Layer 4 of a small transformer language model trained on English Wikipedia (11 layers, counted from 0, width 128).
A neuron's activation on a vector x is SiLU(gate . x) times (in . x), where the dot is the dot product.

Input weights of the MLP neurons that the questions are about. A number n stands for n times 0.0043.
n7 gate: -25 30 -5 2 -62 48 24 15 -13 -35 -20 -56 27 55 -14 -3 9 -4 -44 -53 -14 12 22 20 18 -7 9 -12 -7 -64 -24 -48 -17 7 16 -41 -49 41 -7 -3 -31 10 6 -31 -6 29 -23 -17 -12 15 -18 41 -21 25 -11 -8 -31 42 16 30 2 -6 -4 8 19 57 25 12 -3 17 24 -36 -2 -28 -24 -14 -7 -2 -58 -25 7 4 21 -16 -28 5 4 10 -19 -10 -15 -51 64 2 -34 28 -26 -2 15 -7 36 -12 3 -39 -3 -20 18 20 9 5 48 7 -31 -35 14 17 15 39 46 21 3 -21 26 -18 75 29 19 -51
n68 gate: 8 11 -15 -7 -12 -4 -16 -55 15 -12 -39 -23 6 52 -20 -19 -7 -32 -27 8 -4 -14 -1 11 -24 36 -51 -20 -33 -18 -4 -81 -16 -27 15 -35 27 20 48 17 13 -24 11 6 -5 28 17 -30 9 59 7 -27 -43 10 -56 8 -37 -28 1 -21 -36 52 42 11 23 -29 39 38 -38 29 10 -40 7 30 55 -3 -28 -29 52 -30 10 23 -40 35 -11 5 -47 -16 0 -58 16 -17 -20 26 8 -24 -17 -1 40 2 -33 -52 32 10 -7 -47 53 32 9 15 83 20 9 10 49 -10 -39 12 37 13 -18 -17 -38 24 -32 -27 -26 19
n89 gate: -2 -49 -5 -15 33 40 66 0 -21 12 8 -18 -25 10 6 12 -14 29 -20 35 -1 -2 20 -46 20 -19 -3 44 -11 -29 13 -17 1 -9 -6 -35 7 2 17 56 -6 2 40 50 -2 -6 -30 8 24 -24 5 27 -19 32 -39 -25 19 5 47 -23 32 -1 -13 21 8 27 -11 14 2 -57 8 -42 -29 6 26 -19 49 33 -14 8 -4 2 -17 28 -10 45 8 6 -4 32 -39 -4 -46 1 14 -24 -18 17 -41 -11 14 -10 -33 7 -13 -30 -58 21 17 11 -68 28 43 13 -37 17 -12 -43 -8 39 -21 18 17 12 32 25 0 9
n146 gate: -3 -14 3 1 29 5 -72 41 8 9 -22 35 28 -44 10 -36 -17 52 -23 -14 16 -32 -40 -38 -21 18 -48 -16 29 23 45 -49 -21 1 10 49 -10 7 -23 -54 33 13 27 15 -35 44 43 19 66 -17 -4 53 23 46 14 11 16 -9 13 1 34 -21 -20 14 35 -30 44 -30 12 -63 -50 -38 -24 4 18 5 -5 -48 28 -23 5 -4 6 27 17 -54 5 -13 11 29 -28 -39 -44 -30 5 40 -22 26 -21 23 -16 7 11 -26 33 21 -48 4 -5 -35 -50 39 -21 49 58 -15 3 9 13 -15 80 -16 21 -34 -7 2 12 68
n158 gate: -21 -43 7 29 -24 27 -20 1 16 -23 10 28 17 47 2 -20 -15 -9 46 -52 4 15 -4 -16 -29 -30 -17 13 31 -17 42 0 -57 -43 10 45 -7 -28 13 46 -15 -1 25 -16 9 -2 28 -2 -45 -12 -38 -27 0 -10 -17 -5 -34 57 61 39 -35 -3 -33 32 9 -54 -6 14 -32 -31 10 -34 -13 -30 41 -15 -30 30 12 45 49 -20 15 -19 65 18 31 16 7 -31 70 -26 34 -56 -50 17 -4 -1 -23 -30 10 -40 -41 1 9 13 -17 40 -26 -14 -23 19 -4 18 -12 65 8 -31 50 7 -33 30 -24 50 3 32 -1 6
n193 gate: 4 5 -2 5 -15 -20 54 27 -19 -45 -15 1 24 17 -5 -30 -5 4 -48 21 20 34 22 33 14 35 51 28 -46 14 18 -11 42 -48 -9 2 -65 -8 9 -6 -8 18 -29 -16 14 20 -4 -65 -7 -23 24 -43 0 4 8 -5 -43 -46 -39 -4 -1 -7 18 11 18 17 -29 -15 9 -10 -3 39 57 17 53 27 29 22 -49 -2 5 19 -14 -56 -26 -28 -8 15 32 28 -40 -31 47 -10 -9 -8 -65 -2 -22 -41 39 -23 30 -4 -4 -20 52 85 -3 26 16 -11 18 -24 36 -4 -10 10 5 30 49 -9 33 -20 -20 62 41 11
n210 gate: -23 14 -3 37 50 7 -32 68 -8 38 29 31 -2 -52 2 23 40 24 5 -37 -40 4 -41 -41 -30 -51 -19 28 12 64 -2 -11 19 31 38 20 20 17 31 13 14 -41 46 -35 46 -6 -24 45 -41 -6 -43 -30 14 57 -10 31 17 -30 13 -20 -5 -3 22 -24 21 -50 9 16 5 -47 34 -55 24 29 -17 -26 -7 17 -21 -56 24 -11 -25 -23 -37 5 -1 -9 -12 8 -23 14 -26 21 0 -55 -10 -28 -16 -32 -34 1 -50 -22 6 16 43 24 -30 -21 31 6 -2 54 -13 -18 -36 25 -15 -21 42 13 73 30 -46 -7 41 -43
n226 gate: 4 -31 -12 -31 23 35 -1 -15 -19 -36 -28 -29 57 21 6 14 79 -13 -1 -24 33 -27 1 31 -26 11 23 -32 -27 -36 33 -5 -4 2 -31 -45 -43 39 -41 -27 9 -61 16 42 8 18 -59 15 -14 0 -57 -24 6 -15 10 22 -13 -26 35 1 8 37 29 -2 11 -37 39 -33 -1 -64 -73 27 0 -46 -21 57 26 18 -63 -18 -22 16 -5 -1 21 5 -48 -54 -10 6 19 47 -15 6 9 16 12 -22 5 -20 -1 -13 51 -31 8 3 4 -71 -55 -26 31 -10 43 -29 -23 -35 49 59 -41 -50 7 -9 51 -24 8 0 44 3
n231 gate: -7 8 -17 6 -29 -33 -4 26 -34 -8 41 -30 57 -15 -6 38 29 -21 -24 -2 9 29 -39 -4 36 -38 79 21 11 -35 -12 -54 -29 2 4 10 7 -7 -18 -9 19 -12 52 14 13 -23 21 11 -8 -49 -13 17 -32 -13 -5 18 -37 22 7 44 72 6 -5 30 -3 2 -19 -14 -26 12 -23 -3 -24 7 -21 20 23 13 15 87 -9 -57 39 -9 -23 -34 24 -10 -34 -27 -14 20 2 8 13 46 36 5 3 -7 -4 -2 -24 -5 -16 59 -44 -45 -31 -26 14 -1 -37 41 -30 -6 -5 -57 -47 -13 38 -4 10 7 -8 59 -27 -56
n235 gate: -2 31 29 9 52 -44 -27 -1 -2 -41 5 -7 -41 28 39 25 14 -29 -35 -41 -25 0 -1 -64 66 -1 -40 52 39 -35 -44 23 -6 -6 16 24 -39 -21 53 47 -16 18 23 29 9 21 19 -36 -3 -1 -34 -6 -50 -7 13 -28 -50 23 17 27 67 -25 10 -82 -33 8 23 -36 -7 25 -11 -7 29 27 32 34 39 -11 5 -18 -58 -20 45 -31 -53 21 29 17 -17 -2 42 -1 -9 32 15 9 -20 -26 -40 -31 29 1 -22 -1 0 25 12 45 -6 -53 38 -17 7 -18 45 -70 -7 17 -12 46 31 23 -23 16 32 -27 7 -31
n266 gate: 32 42 4 3 -12 -4 40 58 -15 2 35 -36 -8 8 2 18 39 35 -83 -50 41 -40 -48 -8 22 -18 -36 23 2 -1 7 19 -13 41 7 -49 3 27 -4 -71 -9 44 -58 -31 -7 5 52 -23 20 -15 -27 -35 51 -21 -37 -29 47 -35 23 42 -13 -50 -8 -44 15 21 64 -5 7 -3 -24 25 20 36 -1 -27 -53 13 3 11 13 13 -23 2 -13 -13 38 2 1 -38 25 -4 37 -24 15 -3 -38 -9 -23 -1 14 -12 25 -13 -9 -5 26 46 -3 13 46 -24 27 -13 -6 -15 6 -45 46 8 -70 13 8 44 1 -14 -3 20
n7 in: 8 23 -14 -31 -2 46 -24 17 -4 -8 56 -20 18 -14 -6 -36 13 21 -27 18 -9 25 29 6 37 28 -12 -31 -13 -51 48 27 51 -36 2 -26 -6 -40 -17 -49 16 25 -10 -25 10 51 -16 4 10 37 -73 28 -1 65 -5 -40 39 -19 29 75 -34 2 13 52 26 3 34 26 15 25 40 -32 -19 -54 -9 5 10 -20 -15 -29 -16 -31 4 29 20 -6 0 20 40 -37 -16 -51 30 10 -13 -37 20 45 12 15 4 -12 7 -4 1 13 -41 8 -14 -21 -25 33 28 25 -48 -11 36 -8 58 48 44 32 6 -4 51 -60 27 -35
n68 in: -19 48 26 -52 19 35 -3 -28 -23 24 -30 59 28 36 25 21 -15 31 -50 13 9 -37 14 -7 1 56 -15 -36 -47 22 -10 -6 -43 20 -22 41 -43 25 6 -49 -11 -33 -27 -6 41 -42 -26 51 1 34 -63 31 -47 14 4 -20 48 10 12 -26 0 -23 12 -3 -20 28 65 -54 -51 -22 2 -36 2 57 26 -21 -65 -16 40 -31 -14 -12 9 28 15 23 -1 32 11 4 5 -64 -22 2 42 -38 -56 31 -18 -19 -28 27 7 32 37 5 25 15 54 4 39 -2 13 -25 40 -5 3 1 -10 18 14 25 27 -1 -13 25 -3 -19
n89 in: 54 -8 -5 23 -38 28 -18 -37 33 -19 13 -22 23 -4 -4 10 10 -27 -37 40 27 26 -2 -21 -9 -20 7 12 -11 11 17 14 25 18 12 -22 -5 -9 -25 40 -15 -20 -16 57 -30 18 16 13 30 19 -6 35 -8 -8 -19 23 39 -22 -20 9 20 -29 -2 -17 -36 28 1 33 -34 -48 12 27 27 27 53 24 -29 -57 -9 17 50 -14 -37 41 -20 20 32 25 18 -6 -9 -37 -58 13 28 4 25 -11 -21 -1 -46 -28 -1 -18 48 -32 21 -4 31 -9 28 -15 -8 45 56 20 -21 -47 0 -16 -15 -20 10 -27 -11 -21 22 -11
n146 in: -21 1 19 19 25 5 12 66 -26 27 -35 7 43 -63 83 -4 -34 39 17 -37 5 20 11 -45 24 3 -33 -1 -4 4 -18 -32 -12 -38 11 0 44 51 21 -60 -12 8 -4 -23 -3 39 28 4 -15 -1 29 10 51 -1 1 38 1 -4 24 21 -8 -7 -38 -41 21 -44 -33 11 19 -50 -17 -33 -5 -19 58 -54 31 -57 24 -7 -2 35 69 -34 -61 30 13 31 7 21 -22 -16 -4 -54 -23 20 6 -5 63 -38 34 -28 11 -7 71 16 11 36 -64 12 5 -8 -27 3 17 -13 -22 27 -16 31 -35 -12 23 -34 4 5 -3 -16
n158 in: -32 37 -16 -18 37 -12 -25 -14 -8 -51 20 -9 -51 23 -28 3 52 9 -34 -30 -25 -14 56 -11 33 -30 -18 -2 57 -19 -4 5 20 54 13 19 -32 26 41 14 -9 27 -27 7 -3 25 -39 33 -2 7 20 13 49 27 -33 -14 20 -24 -40 -5 -17 54 -53 5 -47 30 0 -19 21 49 -57 6 -5 -21 13 23 11 -28 -1 35 3 -47 -38 -54 -51 33 -26 -8 -17 -41 -22 -46 6 10 35 -32 -15 65 21 29 6 -7 -35 18 -33 1 -35 17 43 13 34 -23 -20 30 14 2 -53 1 -13 9 6 16 34 -55 48 -32 9 -6
n193 in: 37 -46 -5 -18 -7 -42 62 -14 -22 14 30 17 29 -69 18 17 15 -29 28 6 -92 -65 -15 -23 -2 -18 -75 -46 23 34 -23 3 -1 19 10 34 -1 -34 38 -6 -7 -8 53 18 -48 56 7 -22 9 -32 -50 -13 38 50 18 -43 -32 11 -13 30 41 47 5 -9 23 13 5 -17 44 58 -11 -15 21 -13 39 55 -41 53 0 -11 36 8 14 -45 11 3 22 3 28 2 5 9 -48 -19 24 -15 -28 2 -33 -24 9 -2 -44 24 12 8 -6 -47 18 -12 37 17 38 -19 -41 -1 -31 -1 -6 38 39 -50 52 1 -7 22 -15 34
n210 in: 23 -20 30 -39 -44 23 22 43 -4 -7 -39 -26 27 -25 29 9 23 3 -15 -7 49 51 40 -26 -42 62 44 -26 -17 -38 -5 0 -11 3 -13 -43 -24 6 7 5 -4 -38 -38 0 -20 31 10 -30 46 6 38 78 32 -79 17 -27 -42 -4 7 -14 0 -31 -7 -5 61 4 58 -37 13 -7 -38 -94 -15 -5 35 -28 5 -12 5 0 9 4 -49 -2 39 17 -3 -8 7 -22 15 12 7 40 -29 -9 22 18 31 57 -44 27 -19 20 16 31 10 -49 16 -1 -22 11 -70 -6 62 -10 48 18 6 -27 -7 -18 6 16 4 -17 4 4
n226 in: -26 15 -37 -16 -6 0 47 11 -3 -7 -21 -35 7 -37 39 60 -39 19 35 -59 27 1 27 -38 -6 -11 39 -11 53 3 -30 -16 22 73 21 -8 -26 -16 37 -3 22 51 -7 13 33 18 41 -34 25 13 -24 24 -7 -27 5 3 -35 3 62 39 27 -12 67 -28 -44 9 -21 -26 -11 -61 -47 -35 -21 43 8 -20 65 -34 -30 -30 -21 26 -39 31 -39 -18 -21 -35 22 12 12 -13 3 21 11 -22 -37 -28 4 4 -51 46 60 -25 3 30 -7 -52 18 10 -13 37 22 -36 -35 15 -38 12 -27 -17 -14 -17 46 41 50 -19 4 29
n231 in: -39 -16 -20 17 59 2 -51 -42 -61 -13 -7 9 -30 -26 -41 -24 22 -30 -6 5 9 25 34 -44 35 -13 -68 -57 -48 16 -16 34 -22 35 6 8 22 -36 -16 20 33 56 -1 -51 33 38 32 -11 40 23 -3 5 67 -32 -65 26 17 -8 10 8 -19 11 25 6 -20 -25 66 37 -27 -16 24 -19 -12 57 11 14 -7 -35 -7 8 16 11 -26 -18 -10 37 7 -26 -25 36 19 -25 33 -17 38 13 -8 26 -19 -37 10 18 12 -1 -17 3 -41 49 71 42 75 -4 0 20 52 -19 -1 17 -30 -10 -57 63 -14 -8 12 -14 26 25
n235 in: -13 -8 7 37 -14 70 35 33 -39 21 11 6 25 28 18 -4 37 46 -13 -49 -25 -60 21 -18 -10 -15 30 30 -18 -32 -16 -29 -31 0 -57 -34 -17 62 45 -43 -21 34 -10 -14 2 9 -22 -1 62 -16 -37 53 25 26 4 30 12 -16 29 37 -6 -51 -18 19 -3 37 -26 -25 -62 27 27 -7 -43 21 34 -33 29 -25 5 2 14 39 -16 9 15 16 11 -44 60 -12 -8 46 -1 48 -47 42 28 3 -16 -14 -16 -21 18 -7 -24 -15 71 -20 17 -25 27 -3 -19 21 12 -27 12 -25 -14 -54 21 -33 4 -4 3 22 37 7
n266 in: 33 -16 -22 19 11 -29 -10 27 2 -10 -2 22 12 -1 30 1 14 29 5 -8 -9 41 -11 24 25 24 -6 -53 40 8 -54 17 -3 -7 2 2 -27 39 -33 -84 -5 48 5 -19 5 -28 -9 19 65 2 3 -19 -3 -9 9 -16 -20 30 19 34 -22 24 -3 -24 18 5 -16 13 33 -35 -35 73 -22 -24 1 -21 -14 6 -7 11 -56 3 -19 5 -26 -44 -21 5 24 -42 5 54 -25 -12 20 39 16 -28 40 -22 -72 -39 2 0 -13 57 14 -10 25 -23 -24 -37 8 -34 -45 32 29 11 20 69 -18 -46 -52 -4 -18 30 -16 43

Each question shows a token from some text and the vector x that enters the MLP there. A number n stands for n times 0.04.

" |": 3 -22 -19 8 -19 2 27 14 19 8 32 8 15 -7 -2 15 54 23 -1 0 -8 -4 14 12 0 -45 14 19 24 20 38 21 9 10 32 25 11 26 -15 5 -8 -10 4 -34 -12 4 -10 -11 -13 -6 -38 4 -17 -22 -4 -53 -37 -2 -14 -29 4 18 -15 23 -21 -7 -33 -31 27 -26 44 -21 -63 15 -52 -25 -15 1 -23 5 10 5 -5 -41 25 -20 21 41 18 28 -26 17 -22 -25 -18 15 20 38 19 0 2 -6 16 -2 -18 -21 -18 4 6 -2 -7 -37 -14 -20 61 40 20 53 6 1 9 -6 19 -6 6 -20 1 -6
Which three neurons fire most, strongest first? n210, n158, n68

" living": 9 -6 -26 6 6 0 34 -5 -22 13 -9 -26 -13 16 -3 -2 -17 7 -12 -5 26 4 -32 24 -16 -36 18 -5 -2 26 -7 -32 26 -6 13 12 56 -24 22 -18 -2 -10 39 29 -43 20 -28 -18 -23 15 4 -38 -4 3 -10 -14 -7 -7 -3 -61 -2 27 -47 28 15 -28 -4 -34 -13 -25 14 16 1 33 11 11 -32 25 -7 10 41 26 16 2 10 -12 -24 -21 -13 11 14 16 49 6 -10 24 -5 -6 18 -24 -21 -36 -31 24 15 51 6 41 33 11 26 37 -4 -74 5 -7 7 -4 -20 -11 9 13 9 -12 2 32 -11 -11
The neuron with the highest activation: n193

"6": -7 24 -38 -2 -24 -40 29 -6 -24 -10 -12 -6 -29 18 -8 14 23 20 12 -16 -18 -10 8 51 38 40 -15 36 9 66 -21 8 22 -14 -35 -59 -6 9 8 4 -32 44 3 -11 16 -22 -25 1 -9 2 -19 -4 16 53 -8 21 -21 -5 -25 -20 38 10 -3 10 -17 -22 -42 1 41 35 9 -29 -19 20 -22 -24 -23 4 -43 -1 -7 7 3 -17 17 -1 0 19 -3 18 -11 20 -25 -5 -1 22 37 39 18 -2 18 17 -28 15 -7 38 -40 33 6 -4 5 -59 2 -33 16 1 -26 37 0 -19 5 -1 -6 -39 0 13 -20 -2
The neuron with the highest activation: n193

" is": 5 -7 -8 -6 -7 -6 0 21 5 1 -8 9 -24 10 19 20 10 -16 -21 -13 2 -17 37 -14 -8 -16 18 -31 27 -12 -10 20 25 40 11 17 -21 -1 -8 -11 -19 -3 23 -15 -17 -2 28 10 61 42 -28 12 -36 22 22 -69 -10 34 -6 -15 -5 10 -15 15 -11 32 1 -55 -12 -33 28 -5 19 -5 -3 -39 -34 28 25 -14 -21 -19 3 38 -3 4 35 -16 -10 4 -5 -12 19 -26 -41 -10 14 8 50 -20 -11 27 -8 -23 -8 10 17 20 26 11 11 -11 -12 -55 37 7 3 8 -6 7 0 34 -7 42 -11 -18 -15 -13
The most active neuron and its activation: n266, at about 1.3

" and": 32 34 -1 0 -11 22 10 15 -38 44 8 -20 -2 2 13 19 17 -9 15 1 27 12 24 13 -7 -24 -31 26 49 2 -2 10 20 20 -12 12 6 0 -21 -10 -7 -18 4 28 -30 12 24 18 5 3 9 11 10 -4 -24 -88 -6 -24 -1 -6 17 20 -23 -8 0 13 -7 -5 -16 -18 11 44 -4 56 11 -32 -16 -12 16 -23 -26 2 7 -1 22 -3 25 -12 26 38 -20 15 -32 -15 15 -21 15 11 -1 -40 32 -12 -26 26 -8 9 12 -1 5 -2 -36 -13 15 -61 -12 6 -16 -7 -31 -14 -61 1 5 9 26 -15 32 -29
The two highest activations, in order: n89, n266

" there": -2 20 12 -13 28 -8 31 -40 -27 9 -42 -14 7 -4 -20 -7 -2 -12 17 -23 -11 -22 24 -4 -6 -4 -8 4 26 -24 -76 -2 14 23 14 -1 -4 -2 15 26 44 -5 13 28 -31 21 22 -8 14 -31 36 3 -29 -8 -33 -30 -8 -53 -9 -6 17 26 34 15 11 -34 -40 -17 -31 2 13 20 -43 1 -2 6 5 27 -23 -6 -5 20 -6 34 33 -15 45 8 17 12 -35 -15 30 -16 -36 -18 3 -15 26 -1 -19 5 -29 26 2 -14 -31 50 0 -33 35 -4 -39 39 -4 14 -3 -13 13 13 -12 -2 26 -3 6 27 19 48
The most active neuron and its activation: n193, at about 1.1

"0": -26 -1 22 -1 -16 -26 -2 3 -23 -8 15 53 -9 -3 -26 -3 0 -8 15 -55 13 -28 18 16 38 59 12 19 11 -13 1 -6 32 -8 -25 -12 38 -2 14 -11 -6 -5 -7 -47 3 -33 1 -22 -4 24 12 18 28 -8 -5 -5 -3 -4 11 -31 26 21 19 26 -24 -26 -38 -8 29 23 -4 -7 -11 -27 8 -18 -25 -8 -25 -17 17 27 51 -40 51 32 22 39 -2 4 -31 7 31 13 -37 19 -31 20 40 6 -19 -24 -26 13 -12 2 -11 -1 9 -1 15 -27 -18 -64 -4 -1 16 4 2 -21 -20 57 -7 -14 14 -1 14 -8
Which three neurons fire most, strongest first? n89, n158, n226

"ories": 3 42 -48 -9 -23 16 0 17 -15 10 -12 21 6 66 -35 -8 28 -17 -15 -10 1 -23 -7 25 12 15 -22 -23 27 -24 -29 4 30 -4 -8 -12 2 -13 1 2 8 -21 37 35 -27 11 13 35 23 16 33 18 11 33 15 -47 -27 -3 -14 8 12 20 -28 -12 -28 2 -6 -32 -7 -9 15 20 -19 38 -38 20 7 -26 -12 -5 15 -15 -4 -7 -15 1 1 5 -11 3 -23 -11 16 19 -44 -24 14 -11 16 -17 -51 49 -41 8 -30 8 30 55 6 -27 -8 26 -49 -28 9 -3 8 16 14 10 31 25 -13 30 39 -3 2 -25
The neuron with the highest activation: n7

"|": -15 -24 23 -13 -31 -12 -5 9 7 3 13 19 33 -8 -20 -19 44 -1 10 17 29 -38 10 7 7 -17 29 -23 2 49 12 -2 9 14 30 -22 34 3 -14 10 10 12 -29 -12 -27 -3 19 -62 -5 14 -32 17 14 3 9 -47 -4 -13 5 -4 7 -3 -3 21 -41 36 -6 -1 36 -5 38 10 4 2 -25 -11 -25 2 9 -15 -19 40 -9 -23 7 47 40 19 10 18 -23 7 -27 -21 -19 -18 32 46 11 -9 6 17 3 -6 -27 -20 -27 17 10 -29 -12 -31 -24 -12 49 24 7 12 -28 -67 -20 21 7 -10 33 1 -12 -22
The neuron with the highest activation: n226

"8": -2 6 13 -30 26 -14 32 -3 23 -5 1 -6 -10 46 -9 28 57 -6 38 -27 -7 -20 23 -10 36 -6 -7 -13 -17 -1 -24 -13 -2 -29 -1 -14 9 29 33 43 14 33 45 41 -12 -28 -19 22 -17 -39 -47 46 7 35 5 8 10 -2 38 6 31 17 -8 -5 -37 -19 -2 -19 17 -30 16 -4 -13 15 -14 -33 8 -24 -14 3 16 -5 -3 -28 -34 -10 7 0 -12 0 -3 8 -24 -36 -22 17 53 27 36 15 -21 6 -11 20 16 4 -13 -17 -2 -8 -12 -57 -21 -26 15 -8 -36 -7 20 -30 -46 35 -17 10 4 0 -30 -10
The neuron with the highest activation: n235

" (": -12 -52 -25 -1 2 -11 28 -14 -13 11 5 -14 -38 8 -25 10 61 4 10 0 11 -14 -24 -21 11 4 -12 -24 12 32 -40 -33 20 31 2 -31 24 49 2 46 -11 7 3 -31 -8 16 -25 -11 0 -11 7 18 -7 36 -36 -3 -41 -22 26 -27 1 14 -4 0 -6 -19 23 -45 6 -8 36 9 -47 45 -16 14 0 13 -4 25 -41 -4 -16 -58 -21 -8 57 -10 4 20 3 16 5 -15 21 22 -4 -16 21 -6 3 -14 -16 3 -28 33 23 2 4 -39 -13 23 -17 -21 44 28 -6 2 32 1 30 49 11 -17 3 20 -6 -12
The most active neuron and its activation: n231, at about 2.2

" ": -12 -11 -5 45 -5 -25 39 42 -17 1 34 25 33 -7 -5 -11 35 30 -13 -17 -12 10 -2 -3 -11 28 -6 -15 9 13 -19 25 11 0 9 4 -2 28 38 18 1 6 -2 -26 -38 15 -11 -11 -28 -18 -23 21 20 -24 -1 -14 -48 -7 27 -32 -3 35 -16 29 -49 -30 -35 -13 6 -2 16 -5 -58 -16 -6 -50 -35 14 -18 -8 -50 10 21 -41 3 21 8 12 19 10 -10 8 2 4 -26 40 45 17 19 15 -6 -17 26 29 -14 18 -19 2 -5 -2 -19 -18 -21 -24 17 52 6 9 16 9 -7 34 -1 -31 41 -22 -26 -4
The most active neuron and its activation: n158, at about 2.1

"2": -10 6 3 -11 -1 -29 20 -6 26 -4 33 16 2 31 -9 -33 53 20 34 -24 7 -29 -32 -21 20 14 5 5 36 21 -21 -12 -9 16 -21 -33 62 23 0 26 21 29 17 -45 -17 -15 -2 -34 -38 36 -11 10 24 16 -3 15 -8 16 53 2 37 18 9 8 -16 -20 -51 2 7 8 28 -19 -9 -18 -5 -9 -53 -9 -23 -11 -37 11 17 -12 -4 31 5 17 -25 -5 -5 4 -21 -11 -27 30 16 27 8 -4 17 -12 -7 17 3 13 -65 -21 -19 15 29 -15 3 -37 31 11 13 -34 5 -59 -26 39 -21 -16 19 -5 -2 -17
Which three neurons fire most, strongest first? n231, n158, n68

"pan": 36 -48 14 24 -22 -10 53 -10 -26 -20 16 0 -24 5 -2 -24 32 -12 -29 -28 -16 -8 -36 5 42 -24 15 35 9 61 -14 -27 34 30 23 30 24 10 0 38 -12 -16 13 -14 -50 -1 -17 -15 -16 7 33 18 -1 5 6 -17 -3 -11 -27 0 11 17 15 7 -2 -20 -10 1 -15 -3 1 -10 -46 -4 -23 18 19 11 -35 29 39 -27 -10 -25 28 -13 10 -12 10 40 7 -10 -3 -16 -17 32 -7 0 3 -30 -17 7 -17 14 -52 12 2 19 -4 28 -3 19 -17 -32 -37 -28 1 58 -23 -11 29 23 55 -18 -21 1 30 21
The neuron with the highest activation: n193

" The": -10 1 14 -13 -20 12 -4 29 10 -52 2 -22 -21 -46 3 21 11 5 13 -22 11 -56 0 -16 1 -20 32 6 -12 31 18 31 -18 -29 -4 29 -12 11 0 32 -1 -9 18 31 -30 -2 -9 33 -17 16 -36 17 -24 -33 -46 -70 4 7 14 29 26 60 -22 30 0 3 -38 -23 -12 -19 -8 -13 -10 3 -9 -2 21 -17 11 -23 -3 34 -18 -7 48 1 -2 -7 29 22 -5 -4 15 -3 -5 -10 23 24 19 1 9 16 16 26 22 6 -33 -4 6 -12 9 -18 -11 8 -19 19 41 10 21 4 -36 31 -5 9 -2 8 -16 -28
Which three neurons fire most, strongest first? n226, n158, n266

"5": -32 27 -10 -23 -2 -41 7 3 -21 -11 13 11 5 -6 -11 -10 49 15 20 -30 12 -20 -4 17 50 59 5 12 5 22 1 -4 23 -13 -24 -51 6 -7 8 4 14 37 -5 -24 -14 -41 5 0 2 27 -3 3 21 12 -5 -16 -9 -8 -14 2 40 -5 -6 22 -30 -3 -54 14 5 46 -11 7 -2 1 3 -5 -14 -14 -25 -12 -26 32 29 4 38 -28 32 27 -5 12 8 -11 -5 4 -30 14 14 -10 30 -45 11 34 -17 24 18 28 -33 29 -1 -4 45 -31 -2 -64 -19 11 42 9 -16 -14 -40 -5 -39 -20 34 -26 -6 -19
Which three neurons fire most, strongest first? n266, n7, n89

" were": 16 -14 3 -3 -22 -12 6 32 -32 19 17 28 8 5 13 14 11 -5 -7 26 4 0 21 11 -50 -13 4 -8 14 15 -17 -21 21 5 15 6 27 -18 -5 -4 -28 -23 19 7 -8 -16 -1 17 -1 -14 -15 20 -11 -25 6 -47 -13 13 17 -23 30 4 -3 25 -24 -4 8 -19 4 -16 -3 46 8 12 -62 -37 -20 -8 16 -76 -9 -4 -28 36 -4 20 17 -8 26 25 -12 16 -7 -12 -26 -4 -3 -32 55 -1 25 -11 -2 -26 59 5 92 34 12 -3 8 -4 1 -24 38 -1 44 -21 15 -20 -32 12 21 -19 -28 -16 -23 -33
Which three neurons fire most, strongest first? n210, n158, n231

"a": -11 46 -17 -7 0 -4 35 12 -5 1 -1 -18 -18 63 -14 35 -35 -9 8 -8 -1 -29 -14 36 46 -7 -1 -8 -19 2 9 24 -2 -6 6 -18 -2 -6 9 -4 8 0 21 12 -9 -23 -2 -1 15 5 7 26 60 12 -25 -75 -47 -2 -3 8 -12 21 -1 -3 -22 -9 -17 -27 7 -27 -15 54 -8 -8 11 27 3 2 -15 -17 9 3 5 -9 14 14 -33 -2 8 7 -4 -1 -16 19 -49 -30 24 22 21 -11 -21 73 2 17 1 1 -27 10 -5 3 -8 -26 -31 -24 -26 -41 35 16 14 10 36 35 -2 16 4 -7 -1 12
The two highest activations, in order: n226, n146

"4": 1 57 -12 -18 -13 -28 35 -38 -15 -20 22 -15 -21 44 -6 18 26 -2 14 15 8 -20 34 15 46 32 -18 41 12 24 9 -1 23 -37 -40 -54 6 10 17 1 -15 20 -5 2 1 -27 -17 1 -15 40 -11 7 21 34 -12 -10 -11 -23 -17 6 9 11 3 20 -42 -35 -33 -31 18 26 13 0 -6 4 -24 -13 -11 -22 -31 -7 -42 13 15 15 -2 -9 6 8 -6 -4 -2 19 -9 13 -25 -7 61 40 37 -1 -3 29 -36 14 -15 16 -40 41 -21 19 22 -73 3 -24 9 -18 -15 7 -10 -3 -6 9 -7 3 -2 -9 -21 36
The neuron with the highest activation: n210

" Season": 41 -2 -2 -11 0 -4 34 24 4 -50 6 26 4 16 -39 8 5 9 30 -8 -21 -51 -3 -25 -9 6 -12 35 35 41 -17 27 3 -8 -19 29 -41 7 28 30 -19 -37 35 12 -7 15 -30 -4 23 -17 -5 12 -13 -4 12 -3 -2 25 -20 -14 3 29 -21 5 -18 -26 23 -4 -10 -28 39 -24 -48 16 -5 -40 -45 -14 -19 2 2 11 -1 -64 57 -6 0 23 45 33 9 -17 8 5 -27 -12 33 -14 9 15 -12 1 29 -9 11 -22 20 -8 -11 31 0 39 -27 -47 -31 -17 18 13 2 14 4 7 -4 -34 53 -6 -8 -19
The neuron with the highest activation: n231

" females": 18 10 7 -6 13 6 1 11 21 18 2 19 19 15 -35 -4 3 -3 -12 -8 -8 -25 -2 -21 -18 -35 -37 -5 -33 -13 25 -14 56 -26 14 -12 15 -23 -4 52 -4 31 3 27 4 18 9 15 21 -19 10 -12 -21 50 11 -12 -18 18 -19 -17 30 31 -35 33 -20 21 -29 -40 3 11 3 9 0 19 -8 1 30 -12 -19 -29 29 23 3 -33 -36 9 2 -6 -9 -7 -25 -24 21 10 -7 -19 -16 -5 57 -30 -35 -15 -35 1 18 58 39 10 14 20 -24 -8 -43 -39 -34 -32 -40 44 4 -1 -5 -6 22 -14 3 22 31 34
The most active neuron and its activation: n193, at about 4.5

" |\n": 19 -38 3 -14 -26 -21 40 -30 -13 0 28 -7 -7 29 -30 -6 -28 -6 20 -35 13 -36 -6 -10 -4 -37 -23 -25 5 -12 7 4 42 24 1 -1 18 -32 4 34 4 -12 -4 -8 -30 15 25 2 18 -23 -27 18 3 12 16 1 -40 -30 -20 10 14 38 6 53 -17 28 41 -39 41 -33 23 23 -39 35 -26 -16 -27 16 -3 -5 -18 -2 -5 16 -2 -8 48 11 5 11 -21 19 6 -5 -1 -23 -12 51 23 -12 12 -19 17 -42 3 -18 1 -1 6 -13 6 2 -6 -19 60 39 10 -10 -3 -22 -22 17 -34 30 28 22 -13 -13
The neuron with the highest activation: n89